Layer 7 of a small transformer language model trained on English Wikipedia (16 layers, counted from 0, width 96).
A neuron adds its activation times its output weights to the MLP's output. To switch it off is to set its activation to zero at one token and run the rest of the model.
A neuron's activation on a vector x is GELU(weights . x), where the dot is the dot product.

Input weights of the MLP neurons that the questions are about. A number n stands for (n - 128) times 0.005.
n17: 171, 180, 138, 103, 150, 149, 121, 55, 150, 189, 130, 93, 165, 152, 40, 180, 104, 160, 60, 165, 137, 118, 129, 85, 205, 84, 141, 161, 134, 97, 118, 157, 134, 153, 107, 97, 153, 91, 88, 113, 140, 122, 173, 131, 90, 117, 75, 127, 137, 144, 91, 148, 187, 151, 142, 159, 121, 163, 156, 65, 110, 125, 166, 92, 138, 145, 111, 63, 134, 137, 32, 110, 187, 201, 147, 101, 189, 89, 53, 173, 134, 32, 141, 204, 153, 133, 174, 112, 102, 62, 148, 151, 152, 135, 146, 157
n44: 83, 125, 92, 103, 157, 142, 67, 151, 135, 93, 92, 92, 78, 122, 86, 114, 82, 151, 111, 70, 92, 138, 138, 138, 151, 144, 181, 91, 113, 172, 201, 117, 144, 134, 231, 188, 100, 121, 168, 123, 105, 127, 140, 128, 35, 110, 92, 151, 128, 90, 201, 104, 189, 160, 127, 100, 128, 142, 132, 199, 155, 107, 41, 129, 129, 152, 65, 161, 99, 153, 155, 73, 156, 167, 156, 165, 136, 134, 138, 92, 135, 109, 59, 143, 142, 132, 89, 115, 112, 131, 150, 137, 146, 152, 170, 88
n46: 104, 74, 97, 144, 142, 141, 133, 92, 205, 120, 123, 92, 77, 100, 156, 185, 85, 193, 140, 105, 139, 95, 98, 192, 152, 172, 137, 95, 114, 162, 101, 39, 145, 216, 111, 181, 147, 170, 59, 90, 182, 158, 221, 139, 99, 122, 156, 121, 141, 124, 137, 109, 126, 196, 93, 126, 155, 133, 138, 117, 127, 119, 52, 168, 142, 219, 116, 236, 142, 86, 109, 107, 145, 129, 73, 123, 62, 42, 168, 139, 107, 75, 121, 150, 150, 67, 118, 118, 100, 108, 207, 104, 51, 108, 117, 80
n78: 103, 163, 164, 134, 157, 97, 149, 113, 124, 137, 170, 70, 106, 153, 226, 132, 138, 118, 165, 88, 152, 103, 143, 117, 109, 140, 131, 204, 69, 95, 177, 130, 76, 133, 92, 103, 136, 43, 163, 137, 104, 173, 83, 187, 121, 128, 172, 139, 172, 156, 123, 121, 140, 84, 179, 121, 175, 135, 156, 133, 44, 110, 80, 134, 82, 175, 140, 116, 155, 84, 89, 143, 144, 84, 120, 136, 176, 72, 113, 128, 111, 111, 87, 61, 143, 176, 98, 106, 160, 64, 159, 191, 26, 96, 99, 138
n99: 116, 81, 119, 97, 175, 45, 228, 163, 166, 151, 204, 111, 184, 114, 203, 100, 194, 160, 114, 61, 94, 157, 138, 119, 120, 82, 155, 103, 175, 139, 124, 92, 127, 149, 141, 65, 115, 119, 153, 141, 157, 146, 75, 103, 149, 138, 109, 107, 126, 117, 132, 54, 195, 139, 128, 211, 118, 103, 179, 106, 90, 177, 82, 157, 117, 111, 137, 138, 126, 156, 194, 97, 106, 132, 79, 59, 111, 43, 29, 145, 166, 115, 116, 62, 94, 214, 116, 121, 170, 179, 116, 166, 96, 162, 119, 71
n127: 199, 175, 106, 114, 103, 153, 137, 127, 130, 52, 133, 104, 118, 88, 123, 153, 183, 143, 180, 129, 84, 144, 175, 139, 115, 12, 129, 119, 123, 137, 154, 223, 177, 127, 162, 99, 123, 49, 89, 148, 175, 100, 157, 127, 152, 141, 175, 182, 83, 92, 172, 154, 56, 109, 130, 166, 91, 124, 197, 82, 82, 99, 122, 124, 104, 87, 117, 152, 89, 93, 158, 119, 149, 127, 196, 111, 111, 182, 119, 127, 85, 138, 93, 110, 60, 161, 128, 136, 170, 74, 174, 172, 138, 145, 107, 76
n160: 74, 153, 147, 188, 182, 185, 162, 150, 204, 98, 139, 116, 84, 139, 136, 116, 134, 128, 213, 140, 107, 82, 160, 140, 90, 136, 148, 65, 66, 166, 123, 131, 146, 104, 116, 171, 88, 100, 92, 170, 82, 189, 130, 194, 99, 145, 60, 88, 101, 134, 110, 137, 62, 107, 102, 123, 73, 107, 142, 101, 112, 214, 63, 71, 200, 140, 109, 105, 157, 131, 192, 163, 156, 135, 115, 169, 138, 160, 81, 72, 184, 165, 65, 168, 108, 90, 185, 128, 151, 106, 165, 110, 198, 97, 115, 210
n197: 184, 150, 169, 82, 96, 152, 47, 184, 98, 102, 58, 129, 188, 144, 153, 139, 139, 91, 155, 123, 134, 153, 123, 197, 118, 174, 68, 150, 119, 138, 123, 96, 89, 121, 161, 143, 143, 80, 109, 125, 71, 118, 90, 93, 149, 126, 95, 78, 111, 164, 151, 162, 140, 155, 138, 127, 153, 44, 175, 137, 102, 62, 74, 107, 148, 153, 143, 137, 100, 102, 182, 141, 100, 125, 61, 152, 154, 114, 206, 174, 89, 82, 151, 150, 172, 151, 150, 81, 181, 124, 62, 80, 138, 137, 115, 115
n219: 196, 101, 183, 168, 158, 156, 96, 84, 112, 187, 164, 134, 120, 127, 163, 94, 89, 126, 172, 86, 98, 137, 142, 165, 159, 88, 159, 119, 165, 105, 108, 109, 136, 199, 123, 89, 186, 112, 174, 146, 149, 144, 141, 147, 7, 103, 122, 142, 120, 75, 92, 147, 152, 69, 77, 124, 15, 102, 183, 63, 148, 178, 154, 71, 115, 126, 147, 159, 147, 167, 95, 115, 173, 215, 151, 158, 148, 175, 131, 160, 117, 95, 126, 58, 103, 116, 145, 70, 157, 110, 117, 27, 162, 70, 159, 140

Output weights of the MLP neurons that the questions are about. A number n stands for (n - 128) times 0.0031.
n17: 87, 109, 61, 196, 132, 203, 132, 132, 73, 170, 149, 121, 174, 105, 151, 124, 156, 160, 191, 91, 51, 100, 181, 186, 111, 142, 97, 145, 125, 93, 169, 137, 122, 43, 123, 147, 182, 184, 204, 144, 127, 145, 87, 76, 168, 122, 112, 131, 127, 145, 79, 141, 58, 64, 202, 94, 245, 127, 103, 201, 146, 108, 72, 132, 121, 97, 100, 163, 133, 182, 71, 114, 126, 167, 102, 79, 132, 131, 112, 40, 125, 76, 94, 95, 121, 73, 108, 152, 130, 120, 165, 155, 168, 120, 168, 120
n44: 134, 124, 188, 189, 108, 117, 102, 110, 67, 126, 157, 148, 152, 144, 128, 130, 196, 164, 178, 122, 127, 124, 148, 122, 168, 97, 119, 106, 214, 122, 57, 60, 121, 86, 102, 69, 130, 169, 105, 189, 126, 195, 91, 144, 221, 183, 171, 138, 106, 175, 119, 133, 42, 125, 127, 149, 122, 89, 102, 102, 91, 100, 167, 87, 75, 102, 163, 93, 114, 63, 85, 200, 91, 138, 89, 123, 94, 177, 131, 166, 85, 145, 117, 134, 44, 101, 148, 132, 178, 125, 194, 64, 152, 132, 141, 141
n46: 189, 141, 127, 130, 64, 145, 131, 158, 106, 132, 150, 144, 178, 133, 93, 123, 150, 64, 125, 154, 115, 169, 144, 79, 152, 131, 156, 201, 138, 95, 215, 114, 125, 107, 164, 91, 146, 50, 155, 153, 97, 146, 78, 157, 134, 104, 138, 118, 158, 116, 130, 187, 116, 38, 129, 125, 115, 32, 108, 124, 105, 142, 182, 87, 108, 92, 179, 8, 180, 85, 71, 121, 102, 85, 167, 135, 189, 161, 80, 135, 155, 122, 148, 79, 172, 147, 146, 133, 199, 164, 91, 136, 189, 130, 119, 143
n78: 197, 157, 111, 177, 93, 136, 159, 138, 149, 172, 148, 111, 176, 131, 44, 142, 131, 118, 101, 124, 66, 150, 130, 23, 116, 90, 156, 76, 118, 122, 82, 164, 145, 137, 175, 109, 96, 195, 142, 144, 109, 85, 98, 88, 150, 172, 98, 118, 58, 143, 159, 158, 28, 187, 151, 131, 189, 169, 97, 151, 143, 88, 156, 230, 147, 70, 127, 146, 123, 171, 202, 46, 117, 146, 47, 66, 97, 85, 161, 185, 162, 114, 100, 191, 117, 132, 158, 114, 139, 201, 164, 120, 118, 114, 76, 99
n99: 130, 122, 128, 149, 92, 128, 135, 108, 100, 38, 214, 88, 157, 70, 44, 199, 118, 109, 214, 136, 149, 187, 50, 59, 111, 192, 187, 186, 100, 75, 180, 84, 126, 86, 68, 83, 76, 125, 130, 101, 100, 126, 180, 124, 110, 92, 74, 140, 144, 167, 138, 81, 124, 195, 90, 128, 121, 114, 207, 84, 139, 120, 102, 169, 151, 199, 145, 73, 125, 91, 151, 151, 132, 75, 156, 138, 113, 75, 154, 151, 156, 216, 61, 143, 175, 164, 104, 206, 80, 163, 172, 118, 142, 158, 102, 123
n127: 128, 113, 124, 133, 155, 102, 119, 110, 93, 198, 165, 163, 66, 120, 151, 92, 67, 100, 85, 127, 150, 140, 85, 105, 121, 187, 159, 141, 101, 110, 130, 43, 123, 94, 117, 164, 140, 186, 225, 106, 75, 133, 93, 172, 91, 92, 139, 120, 140, 119, 96, 121, 162, 171, 178, 107, 148, 155, 116, 152, 204, 211, 112, 107, 122, 151, 140, 40, 171, 142, 88, 102, 96, 137, 85, 127, 206, 59, 91, 77, 147, 123, 107, 142, 164, 102, 186, 145, 144, 175, 127, 99, 127, 92, 221, 168
n160: 174, 134, 155, 87, 91, 101, 101, 97, 103, 179, 118, 115, 135, 82, 119, 143, 185, 168, 87, 126, 160, 157, 111, 63, 108, 131, 144, 201, 143, 122, 115, 136, 114, 122, 146, 85, 183, 118, 185, 33, 174, 59, 145, 108, 185, 132, 105, 174, 133, 98, 130, 148, 147, 159, 159, 139, 201, 117, 131, 126, 169, 58, 175, 175, 99, 83, 201, 114, 113, 177, 70, 121, 94, 109, 148, 118, 122, 119, 149, 171, 87, 37, 200, 104, 147, 111, 71, 185, 130, 135, 90, 113, 77, 97, 129, 91
n197: 79, 128, 103, 155, 132, 50, 143, 56, 195, 188, 189, 95, 115, 122, 64, 97, 91, 175, 218, 107, 136, 77, 77, 95, 101, 122, 141, 65, 161, 97, 109, 108, 166, 157, 145, 107, 75, 160, 98, 212, 162, 118, 167, 157, 130, 130, 139, 110, 145, 44, 130, 120, 133, 118, 170, 123, 81, 133, 153, 215, 110, 149, 195, 138, 125, 147, 182, 78, 169, 180, 71, 182, 161, 102, 129, 105, 97, 112, 131, 141, 171, 129, 89, 70, 90, 135, 55, 162, 116, 130, 182, 132, 107, 132, 117, 150
n219: 104, 123, 89, 210, 113, 183, 129, 222, 196, 120, 54, 35, 191, 20, 135, 148, 155, 201, 152, 181, 180, 166, 125, 151, 160, 130, 98, 70, 144, 149, 42, 127, 134, 139, 65, 184, 148, 162, 121, 112, 131, 95, 180, 140, 123, 186, 158, 104, 126, 154, 184, 159, 117, 129, 245, 131, 95, 123, 108, 65, 118, 71, 101, 150, 88, 97, 124, 146, 79, 143, 162, 93, 87, 99, 33, 163, 79, 128, 84, 127, 107, 48, 63, 172, 136, 112, 135, 133, 215, 156, 191, 137, 97, 50, 81, 126

Each question names a token from some text and the token that comes next. It shows the vector x that enters the MLP there. A number n stands for (n - 128) times 0.029.

Then comes g, the gradient of the next token's log-probability with respect to the MLP's output, scaled to length 1. A neuron's effect is roughly proportional to its activation times (output weights . g). A number n stands for (n - 128) times 0.0032.

"t", then " S"
x: 114, 86, 134, 154, 158, 143, 91, 132, 136, 150, 184, 144, 112, 114, 126, 170, 65, 150, 84, 154, 97, 172, 158, 105, 91, 79, 154, 179, 114, 123, 127, 159, 125, 150, 141, 132, 176, 167, 110, 133, 75, 172, 88, 101, 102, 169, 140, 161, 92, 171, 160, 200, 42, 112, 122, 179, 145, 115, 103, 119, 119, 100, 117, 188, 137, 79, 76, 143, 118, 93, 133, 147, 106, 77, 65, 98, 115, 118, 224, 153, 125, 140, 99, 184, 105, 101, 108, 153, 129, 153, 204, 141, 129, 94, 137, 65
g: 151, 158, 101, 126, 112, 110, 137, 106, 116, 112, 220, 130, 66, 158, 82, 76, 143, 197, 134, 131, 147, 137, 58, 135, 121, 130, 109, 156, 146, 160, 144, 191, 42, 106, 83, 89, 149, 127, 115, 115, 221, 89, 133, 118, 151, 150, 142, 131, 135, 109, 80, 121, 102, 171, 112, 65, 160, 136, 152, 107, 122, 138, 145, 104, 138, 111, 101, 124, 152, 126, 176, 152, 121, 116, 125, 127, 154, 110, 117, 181, 179, 144, 89, 94, 105, 132, 97, 137, 116, 167, 161, 74, 125, 151, 146, 120
Which neuron, switched off, raises the next token's probability most? n46

" Ind", then "ia"
x: 113, 100, 118, 90, 69, 138, 155, 174, 68, 168, 146, 143, 196, 147, 92, 99, 94, 136, 112, 202, 74, 102, 108, 141, 89, 154, 170, 130, 181, 77, 124, 76, 115, 157, 78, 114, 97, 201, 146, 179, 142, 130, 102, 127, 137, 100, 115, 188, 84, 157, 162, 124, 119, 136, 149, 142, 161, 136, 115, 162, 164, 143, 137, 165, 115, 50, 77, 182, 119, 137, 83, 179, 89, 122, 112, 162, 109, 144, 170, 120, 124, 107, 95, 193, 67, 134, 120, 123, 97, 174, 191, 146, 133, 86, 64, 163
g: 62, 107, 83, 147, 125, 149, 138, 119, 147, 118, 145, 101, 142, 125, 136, 152, 127, 82, 129, 130, 97, 111, 119, 113, 112, 153, 173, 107, 133, 172, 31, 152, 178, 93, 150, 118, 174, 143, 163, 172, 114, 108, 149, 79, 80, 149, 103, 173, 146, 97, 77, 109, 130, 173, 140, 171, 162, 145, 162, 132, 115, 168, 127, 145, 103, 175, 97, 85, 113, 130, 201, 106, 141, 141, 182, 137, 47, 143, 114, 154, 150, 161, 108, 166, 85, 76, 158, 128, 74, 120, 122, 99, 139, 113, 139, 93
Switching off which neuron hurts the next token most? n46

"ers", then "b"
x: 45, 108, 124, 147, 86, 116, 119, 165, 127, 146, 187, 147, 152, 114, 140, 119, 103, 179, 133, 95, 68, 152, 101, 84, 124, 140, 206, 82, 148, 130, 141, 184, 148, 126, 101, 113, 135, 161, 142, 126, 43, 178, 97, 104, 139, 101, 143, 104, 80, 116, 148, 142, 139, 83, 177, 148, 119, 140, 83, 177, 103, 176, 150, 145, 104, 53, 91, 112, 78, 149, 122, 143, 89, 97, 155, 150, 103, 195, 173, 169, 121, 152, 102, 197, 125, 132, 92, 55, 167, 159, 176, 107, 171, 101, 144, 128
g: 99, 152, 146, 112, 78, 111, 144, 125, 118, 104, 123, 136, 152, 160, 126, 127, 124, 142, 86, 122, 95, 125, 98, 116, 153, 179, 145, 165, 57, 110, 153, 107, 101, 139, 150, 106, 113, 200, 159, 200, 131, 155, 89, 149, 130, 104, 169, 143, 129, 68, 88, 113, 146, 138, 147, 84, 78, 150, 131, 198, 144, 126, 138, 144, 93, 135, 143, 94, 85, 104, 65, 142, 116, 139, 177, 78, 142, 132, 173, 82, 87, 172, 149, 155, 143, 147, 114, 132, 108, 71, 67, 170, 137, 185, 124, 176
Which neuron, switched off, raises the next token's probability most? n44

"ad", then "io"
x: 124, 99, 60, 155, 161, 152, 105, 163, 113, 128, 142, 89, 162, 175, 124, 188, 84, 97, 87, 167, 65, 93, 42, 148, 83, 153, 105, 152, 105, 116, 112, 186, 129, 162, 143, 138, 145, 117, 164, 141, 49, 138, 43, 154, 177, 107, 138, 171, 97, 160, 112, 163, 118, 133, 162, 140, 141, 140, 94, 150, 39, 120, 158, 178, 157, 91, 56, 175, 122, 135, 69, 235, 120, 101, 84, 155, 143, 153, 201, 140, 153, 136, 119, 165, 85, 138, 115, 117, 124, 163, 132, 148, 134, 71, 136, 101
g: 171, 126, 149, 89, 114, 167, 130, 110, 88, 96, 116, 121, 129, 170, 120, 158, 126, 165, 158, 82, 167, 111, 128, 81, 71, 150, 180, 130, 135, 144, 179, 100, 108, 97, 116, 141, 141, 118, 121, 146, 148, 100, 113, 126, 96, 95, 57, 87, 118, 89, 94, 160, 161, 123, 140, 146, 124, 105, 133, 92, 160, 180, 146, 166, 148, 77, 108, 178, 82, 182, 164, 140, 118, 104, 95, 95, 137, 185, 184, 193, 156, 154, 88, 118, 118, 67, 187, 102, 98, 153, 122, 174, 123, 115, 124, 90
Switching off which neuron hurts the next token most? n78

"ul", then "ts"
x: 105, 74, 143, 123, 138, 106, 186, 141, 101, 113, 203, 167, 174, 112, 93, 120, 127, 139, 87, 95, 99, 131, 93, 109, 78, 154, 153, 55, 220, 148, 96, 120, 155, 92, 156, 119, 134, 205, 131, 173, 112, 130, 76, 120, 119, 112, 150, 184, 132, 142, 154, 148, 57, 154, 86, 118, 172, 101, 141, 158, 75, 125, 129, 163, 194, 120, 54, 178, 91, 112, 45, 193, 119, 140, 128, 175, 48, 132, 165, 161, 141, 198, 94, 156, 142, 102, 89, 130, 98, 117, 138, 141, 122, 137, 131, 140
g: 173, 156, 165, 177, 139, 50, 114, 151, 113, 138, 79, 85, 77, 123, 68, 170, 144, 79, 159, 148, 142, 148, 122, 127, 199, 109, 98, 160, 145, 142, 109, 140, 187, 142, 130, 88, 119, 104, 161, 135, 119, 184, 150, 138, 129, 135, 101, 175, 68, 114, 156, 108, 113, 114, 155, 150, 110, 70, 121, 71, 119, 136, 169, 186, 184, 77, 143, 103, 130, 88, 100, 72, 99, 128, 140, 110, 106, 100, 120, 135, 138, 136, 99, 100, 170, 122, 111, 103, 135, 188, 171, 136, 157, 123, 138, 118
Switching off which neuron hurts the next token most? n46

" she", then " w"
x: 112, 125, 88, 138, 70, 144, 100, 145, 72, 218, 172, 132, 171, 113, 116, 137, 117, 183, 129, 118, 89, 128, 80, 161, 84, 172, 137, 128, 127, 68, 161, 139, 144, 178, 59, 106, 138, 185, 99, 161, 123, 134, 95, 117, 107, 167, 120, 181, 64, 138, 158, 146, 105, 86, 138, 106, 150, 105, 119, 94, 95, 126, 177, 86, 158, 74, 92, 159, 52, 133, 98, 158, 92, 178, 126, 161, 151, 140, 159, 108, 134, 126, 98, 221, 159, 108, 117, 122, 142, 100, 182, 143, 108, 100, 172, 124
g: 102, 114, 113, 99, 144, 100, 118, 166, 82, 121, 126, 120, 64, 181, 123, 148, 111, 183, 161, 114, 159, 96, 184, 145, 89, 161, 158, 176, 149, 132, 142, 119, 80, 142, 131, 108, 165, 139, 100, 91, 106, 165, 113, 116, 160, 122, 147, 120, 147, 124, 159, 131, 128, 105, 134, 128, 127, 140, 130, 89, 154, 129, 191, 92, 158, 117, 67, 96, 127, 165, 189, 155, 163, 97, 141, 159, 105, 108, 96, 166, 74, 121, 93, 127, 51, 98, 151, 30, 124, 139, 105, 157, 102, 183, 177, 128
Which neuron, switched off, raises the next token's probability most? n219

"202", then "3"
x: 106, 129, 122, 103, 104, 172, 132, 162, 92, 112, 160, 106, 200, 150, 72, 157, 141, 124, 170, 184, 93, 154, 110, 157, 85, 148, 110, 125, 188, 114, 117, 150, 87, 100, 120, 70, 95, 193, 109, 156, 60, 156, 106, 97, 138, 147, 133, 151, 173, 107, 128, 195, 103, 130, 144, 150, 153, 104, 110, 114, 158, 116, 123, 184, 115, 95, 90, 176, 134, 145, 121, 169, 81, 128, 91, 179, 70, 119, 209, 149, 204, 136, 62, 143, 110, 87, 96, 78, 146, 128, 180, 108, 155, 93, 79, 146
g: 102, 134, 66, 171, 160, 148, 186, 121, 109, 156, 147, 136, 170, 144, 135, 88, 164, 100, 145, 75, 65, 148, 67, 93, 148, 108, 115, 151, 166, 87, 101, 66, 111, 69, 153, 167, 125, 93, 162, 111, 134, 138, 92, 149, 158, 98, 94, 81, 86, 153, 151, 120, 114, 142, 148, 183, 166, 74, 110, 79, 135, 87, 103, 117, 162, 107, 173, 136, 100, 153, 182, 125, 123, 153, 149, 173, 151, 144, 174, 139, 91, 106, 180, 150, 112, 139, 138, 120, 114, 140, 138, 141, 84, 158, 93, 161
Which neuron, switched off, raises the next token's probability most? n197

"200", then "0"
x: 98, 131, 112, 112, 91, 156, 142, 150, 78, 111, 150, 126, 201, 124, 94, 114, 134, 135, 171, 203, 62, 184, 48, 155, 110, 155, 134, 144, 181, 115, 140, 117, 90, 113, 95, 82, 136, 165, 112, 141, 67, 168, 100, 101, 171, 138, 123, 233, 156, 154, 96, 167, 96, 99, 141, 123, 163, 72, 110, 121, 146, 133, 138, 143, 118, 88, 78, 151, 134, 118, 84, 215, 98, 132, 79, 180, 77, 108, 220, 155, 186, 111, 91, 145, 109, 119, 93, 105, 140, 146, 161, 104, 175, 130, 97, 140
g: 136, 164, 190, 145, 134, 136, 78, 169, 125, 122, 83, 157, 111, 78, 139, 137, 160, 114, 104, 125, 148, 158, 114, 122, 140, 171, 70, 107, 89, 100, 181, 148, 142, 171, 158, 142, 108, 146, 112, 192, 144, 126, 156, 96, 98, 136, 107, 151, 87, 106, 70, 103, 60, 114, 124, 84, 112, 192, 122, 114, 142, 168, 147, 186, 163, 148, 127, 139, 133, 103, 98, 117, 158, 64, 84, 129, 92, 115, 138, 113, 148, 161, 103, 124, 131, 193, 50, 83, 131, 109, 146, 123, 198, 123, 136, 132
Switching off which neuron hurts the next token most? n197

"ad", then "al"
x: 88, 114, 117, 179, 149, 160, 141, 182, 141, 142, 112, 130, 129, 157, 136, 123, 83, 112, 121, 130, 59, 152, 146, 137, 73, 115, 133, 120, 156, 115, 77, 187, 126, 187, 107, 125, 114, 103, 122, 186, 61, 119, 40, 133, 151, 128, 104, 237, 77, 111, 146, 156, 153, 153, 129, 124, 123, 156, 81, 151, 63, 105, 158, 193, 158, 114, 69, 164, 128, 141, 84, 136, 134, 121, 80, 151, 93, 189, 177, 126, 196, 129, 108, 176, 69, 146, 100, 74, 120, 164, 156, 158, 152, 48, 138, 111
g: 95, 106, 143, 103, 82, 138, 132, 106, 144, 158, 123, 176, 87, 158, 143, 115, 152, 154, 181, 77, 115, 170, 172, 91, 119, 151, 95, 174, 127, 120, 127, 31, 149, 125, 124, 97, 89, 169, 109, 162, 144, 153, 79, 77, 116, 106, 132, 130, 147, 121, 45, 122, 156, 134, 121, 117, 166, 139, 112, 124, 159, 188, 95, 104, 86, 146, 161, 125, 117, 132, 151, 145, 132, 115, 135, 90, 112, 205, 131, 86, 98, 135, 124, 107, 160, 130, 123, 151, 178, 216, 156, 86, 129, 91, 148, 107
Switching off which neuron hurts the next token most? n44

" ", then "201"
x: 130, 114, 167, 130, 95, 96, 139, 154, 81, 112, 194, 130, 181, 155, 147, 131, 112, 167, 115, 121, 60, 145, 107, 97, 96, 132, 117, 97, 146, 102, 106, 119, 78, 116, 93, 122, 137, 164, 134, 133, 89, 146, 106, 75, 140, 169, 197, 171, 114, 200, 150, 172, 72, 113, 179, 131, 197, 132, 95, 92, 132, 94, 148, 196, 124, 63, 70, 174, 110, 148, 111, 145, 116, 155, 102, 140, 139, 122, 149, 134, 162, 140, 70, 147, 103, 126, 67, 110, 170, 120, 176, 169, 108, 105, 80, 154
g: 109, 132, 213, 121, 151, 111, 110, 134, 97, 122, 96, 124, 156, 157, 120, 164, 120, 133, 147, 55, 148, 140, 128, 115, 141, 154, 97, 130, 106, 70, 87, 98, 143, 194, 142, 149, 136, 111, 152, 167, 113, 163, 78, 109, 58, 133, 128, 170, 131, 115, 182, 55, 151, 87, 97, 149, 112, 126, 201, 107, 126, 96, 88, 149, 122, 135, 77, 105, 132, 118, 119, 129, 135, 91, 155, 96, 184, 109, 132, 211, 99, 179, 155, 117, 94, 122, 141, 117, 101, 165, 124, 170, 107, 150, 125, 168
Switching off which neuron hurts the next token most? n99

" m", then "ater"
x: 81, 127, 108, 104, 99, 109, 114, 139, 118, 138, 156, 164, 212, 202, 92, 132, 88, 142, 140, 127, 94, 145, 128, 110, 68, 126, 143, 69, 149, 117, 127, 143, 65, 114, 101, 131, 130, 180, 126, 184, 128, 125, 90, 70, 136, 142, 154, 161, 88, 216, 161, 175, 93, 150, 115, 101, 184, 130, 148, 102, 145, 104, 133, 137, 133, 94, 117, 168, 86, 172, 100, 141, 107, 154, 117, 144, 154, 160, 140, 148, 146, 126, 111, 219, 132, 130, 69, 135, 110, 133, 188, 114, 120, 49, 89, 103
g: 120, 110, 152, 145, 168, 145, 174, 73, 138, 146, 172, 185, 95, 93, 125, 101, 114, 118, 154, 114, 143, 75, 149, 155, 136, 87, 41, 137, 111, 60, 151, 106, 158, 124, 117, 99, 82, 122, 62, 167, 118, 130, 79, 183, 120, 147, 84, 104, 125, 127, 153, 125, 110, 118, 149, 47, 190, 126, 177, 150, 115, 126, 134, 148, 104, 112, 200, 121, 129, 137, 133, 179, 170, 151, 157, 142, 137, 111, 91, 124, 128, 100, 142, 131, 163, 176, 141, 125, 153, 124, 153, 121, 91, 129, 147, 60
Switching off which neuron hurts the next token most? n197

"2", then " D"
x: 126, 104, 90, 123, 79, 155, 154, 135, 109, 192, 166, 129, 188, 117, 128, 137, 143, 164, 94, 147, 70, 106, 162, 156, 112, 121, 152, 85, 173, 95, 120, 139, 129, 132, 97, 107, 143, 147, 119, 129, 99, 134, 92, 38, 156, 159, 94, 155, 47, 158, 116, 185, 69, 100, 153, 125, 205, 117, 131, 81, 127, 98, 164, 171, 136, 91, 104, 109, 129, 111, 57, 168, 96, 172, 125, 125, 130, 138, 151, 139, 220, 114, 83, 168, 85, 95, 105, 148, 137, 142, 172, 117, 192, 157, 83, 140
g: 79, 128, 99, 76, 202, 151, 128, 94, 110, 136, 71, 116, 74, 201, 115, 160, 81, 104, 94, 138, 116, 149, 118, 149, 159, 67, 139, 157, 128, 92, 175, 131, 77, 179, 67, 137, 131, 109, 158, 134, 193, 117, 126, 84, 123, 150, 142, 93, 135, 163, 99, 149, 145, 124, 71, 128, 127, 111, 116, 145, 144, 125, 123, 149, 103, 106, 137, 113, 151, 129, 125, 142, 148, 176, 150, 108, 101, 114, 117, 138, 193, 157, 123, 114, 163, 195, 175, 132, 129, 36, 157, 140, 99, 139, 144, 126
Which neuron, switched off, raises the next token's probability most? n17

"A", then " "
x: 143, 136, 138, 165, 93, 137, 118, 195, 116, 142, 154, 149, 146, 137, 124, 117, 67, 166, 104, 119, 96, 223, 126, 118, 82, 181, 164, 111, 156, 121, 110, 154, 135, 150, 81, 128, 141, 150, 148, 69, 126, 118, 109, 89, 120, 102, 104, 193, 76, 156, 97, 166, 109, 78, 134, 85, 148, 136, 149, 144, 102, 134, 132, 163, 163, 107, 64, 162, 80, 93, 122, 142, 91, 177, 101, 144, 63, 239, 212, 125, 178, 150, 79, 135, 73, 127, 131, 147, 149, 126, 162, 101, 177, 90, 78, 91
g: 119, 122, 97, 132, 94, 129, 123, 132, 132, 188, 84, 156, 136, 52, 135, 147, 144, 150, 126, 173, 165, 105, 133, 163, 140, 122, 86, 156, 109, 112, 173, 72, 168, 93, 159, 122, 167, 121, 103, 133, 184, 48, 153, 110, 148, 117, 83, 114, 170, 116, 128, 67, 188, 200, 138, 152, 172, 97, 145, 142, 123, 157, 38, 111, 120, 174, 117, 129, 96, 142, 174, 87, 83, 159, 122, 136, 123, 133, 125, 111, 148, 85, 159, 127, 134, 144, 143, 87, 134, 142, 86, 103, 129, 86, 124, 150
Switching off which neuron hurts the next token most? n219

"3", then ","
x: 134, 82, 102, 155, 85, 161, 153, 135, 130, 203, 186, 136, 210, 114, 109, 158, 112, 155, 109, 148, 101, 110, 159, 139, 99, 102, 151, 89, 176, 107, 131, 142, 117, 126, 107, 97, 131, 119, 124, 118, 88, 131, 105, 66, 174, 168, 119, 173, 46, 169, 106, 206, 101, 81, 142, 105, 216, 128, 127, 94, 140, 111, 152, 127, 128, 84, 91, 113, 127, 112, 94, 175, 70, 158, 118, 128, 141, 150, 149, 127, 207, 106, 66, 177, 79, 88, 100, 140, 137, 144, 179, 93, 162, 142, 77, 140
g: 79, 73, 115, 121, 157, 165, 100, 148, 96, 160, 76, 190, 117, 144, 169, 96, 106, 106, 107, 134, 116, 109, 150, 80, 122, 119, 120, 104, 139, 141, 140, 131, 120, 186, 146, 161, 99, 174, 92, 116, 150, 94, 135, 110, 131, 96, 98, 157, 137, 100, 123, 181, 139, 189, 99, 88, 117, 101, 138, 130, 119, 121, 153, 134, 149, 160, 123, 43, 124, 171, 140, 85, 57, 181, 121, 157, 97, 100, 167, 164, 184, 155, 177, 148, 135, 103, 135, 125, 112, 149, 110, 79, 191, 80, 174, 120
Which neuron, switched off, raises the next token's probability most? n17

"h", then "ot"
x: 107, 109, 141, 194, 120, 177, 136, 122, 128, 175, 185, 161, 186, 146, 155, 111, 118, 140, 144, 140, 147, 131, 116, 102, 99, 138, 117, 137, 120, 85, 74, 171, 94, 137, 53, 105, 153, 121, 87, 132, 92, 151, 71, 142, 135, 121, 149, 195, 67, 130, 132, 242, 94, 74, 121, 156, 162, 114, 112, 130, 64, 180, 162, 171, 110, 113, 98, 105, 117, 86, 39, 172, 108, 97, 128, 100, 103, 137, 132, 188, 153, 113, 130, 203, 110, 117, 95, 155, 116, 86, 218, 148, 132, 102, 132, 96
g: 134, 97, 112, 159, 164, 83, 130, 133, 37, 174, 150, 133, 69, 154, 96, 104, 156, 126, 102, 151, 153, 100, 134, 127, 119, 154, 132, 125, 115, 158, 130, 76, 150, 116, 144, 151, 114, 195, 46, 104, 161, 149, 83, 142, 191, 69, 140, 93, 85, 150, 159, 131, 111, 141, 139, 129, 93, 122, 146, 122, 124, 101, 91, 107, 150, 103, 127, 121, 103, 203, 122, 84, 82, 129, 191, 90, 158, 148, 134, 141, 136, 127, 129, 110, 167, 122, 147, 92, 166, 160, 178, 156, 124, 196, 99, 107
Switching off which neuron hurts the next token most? n78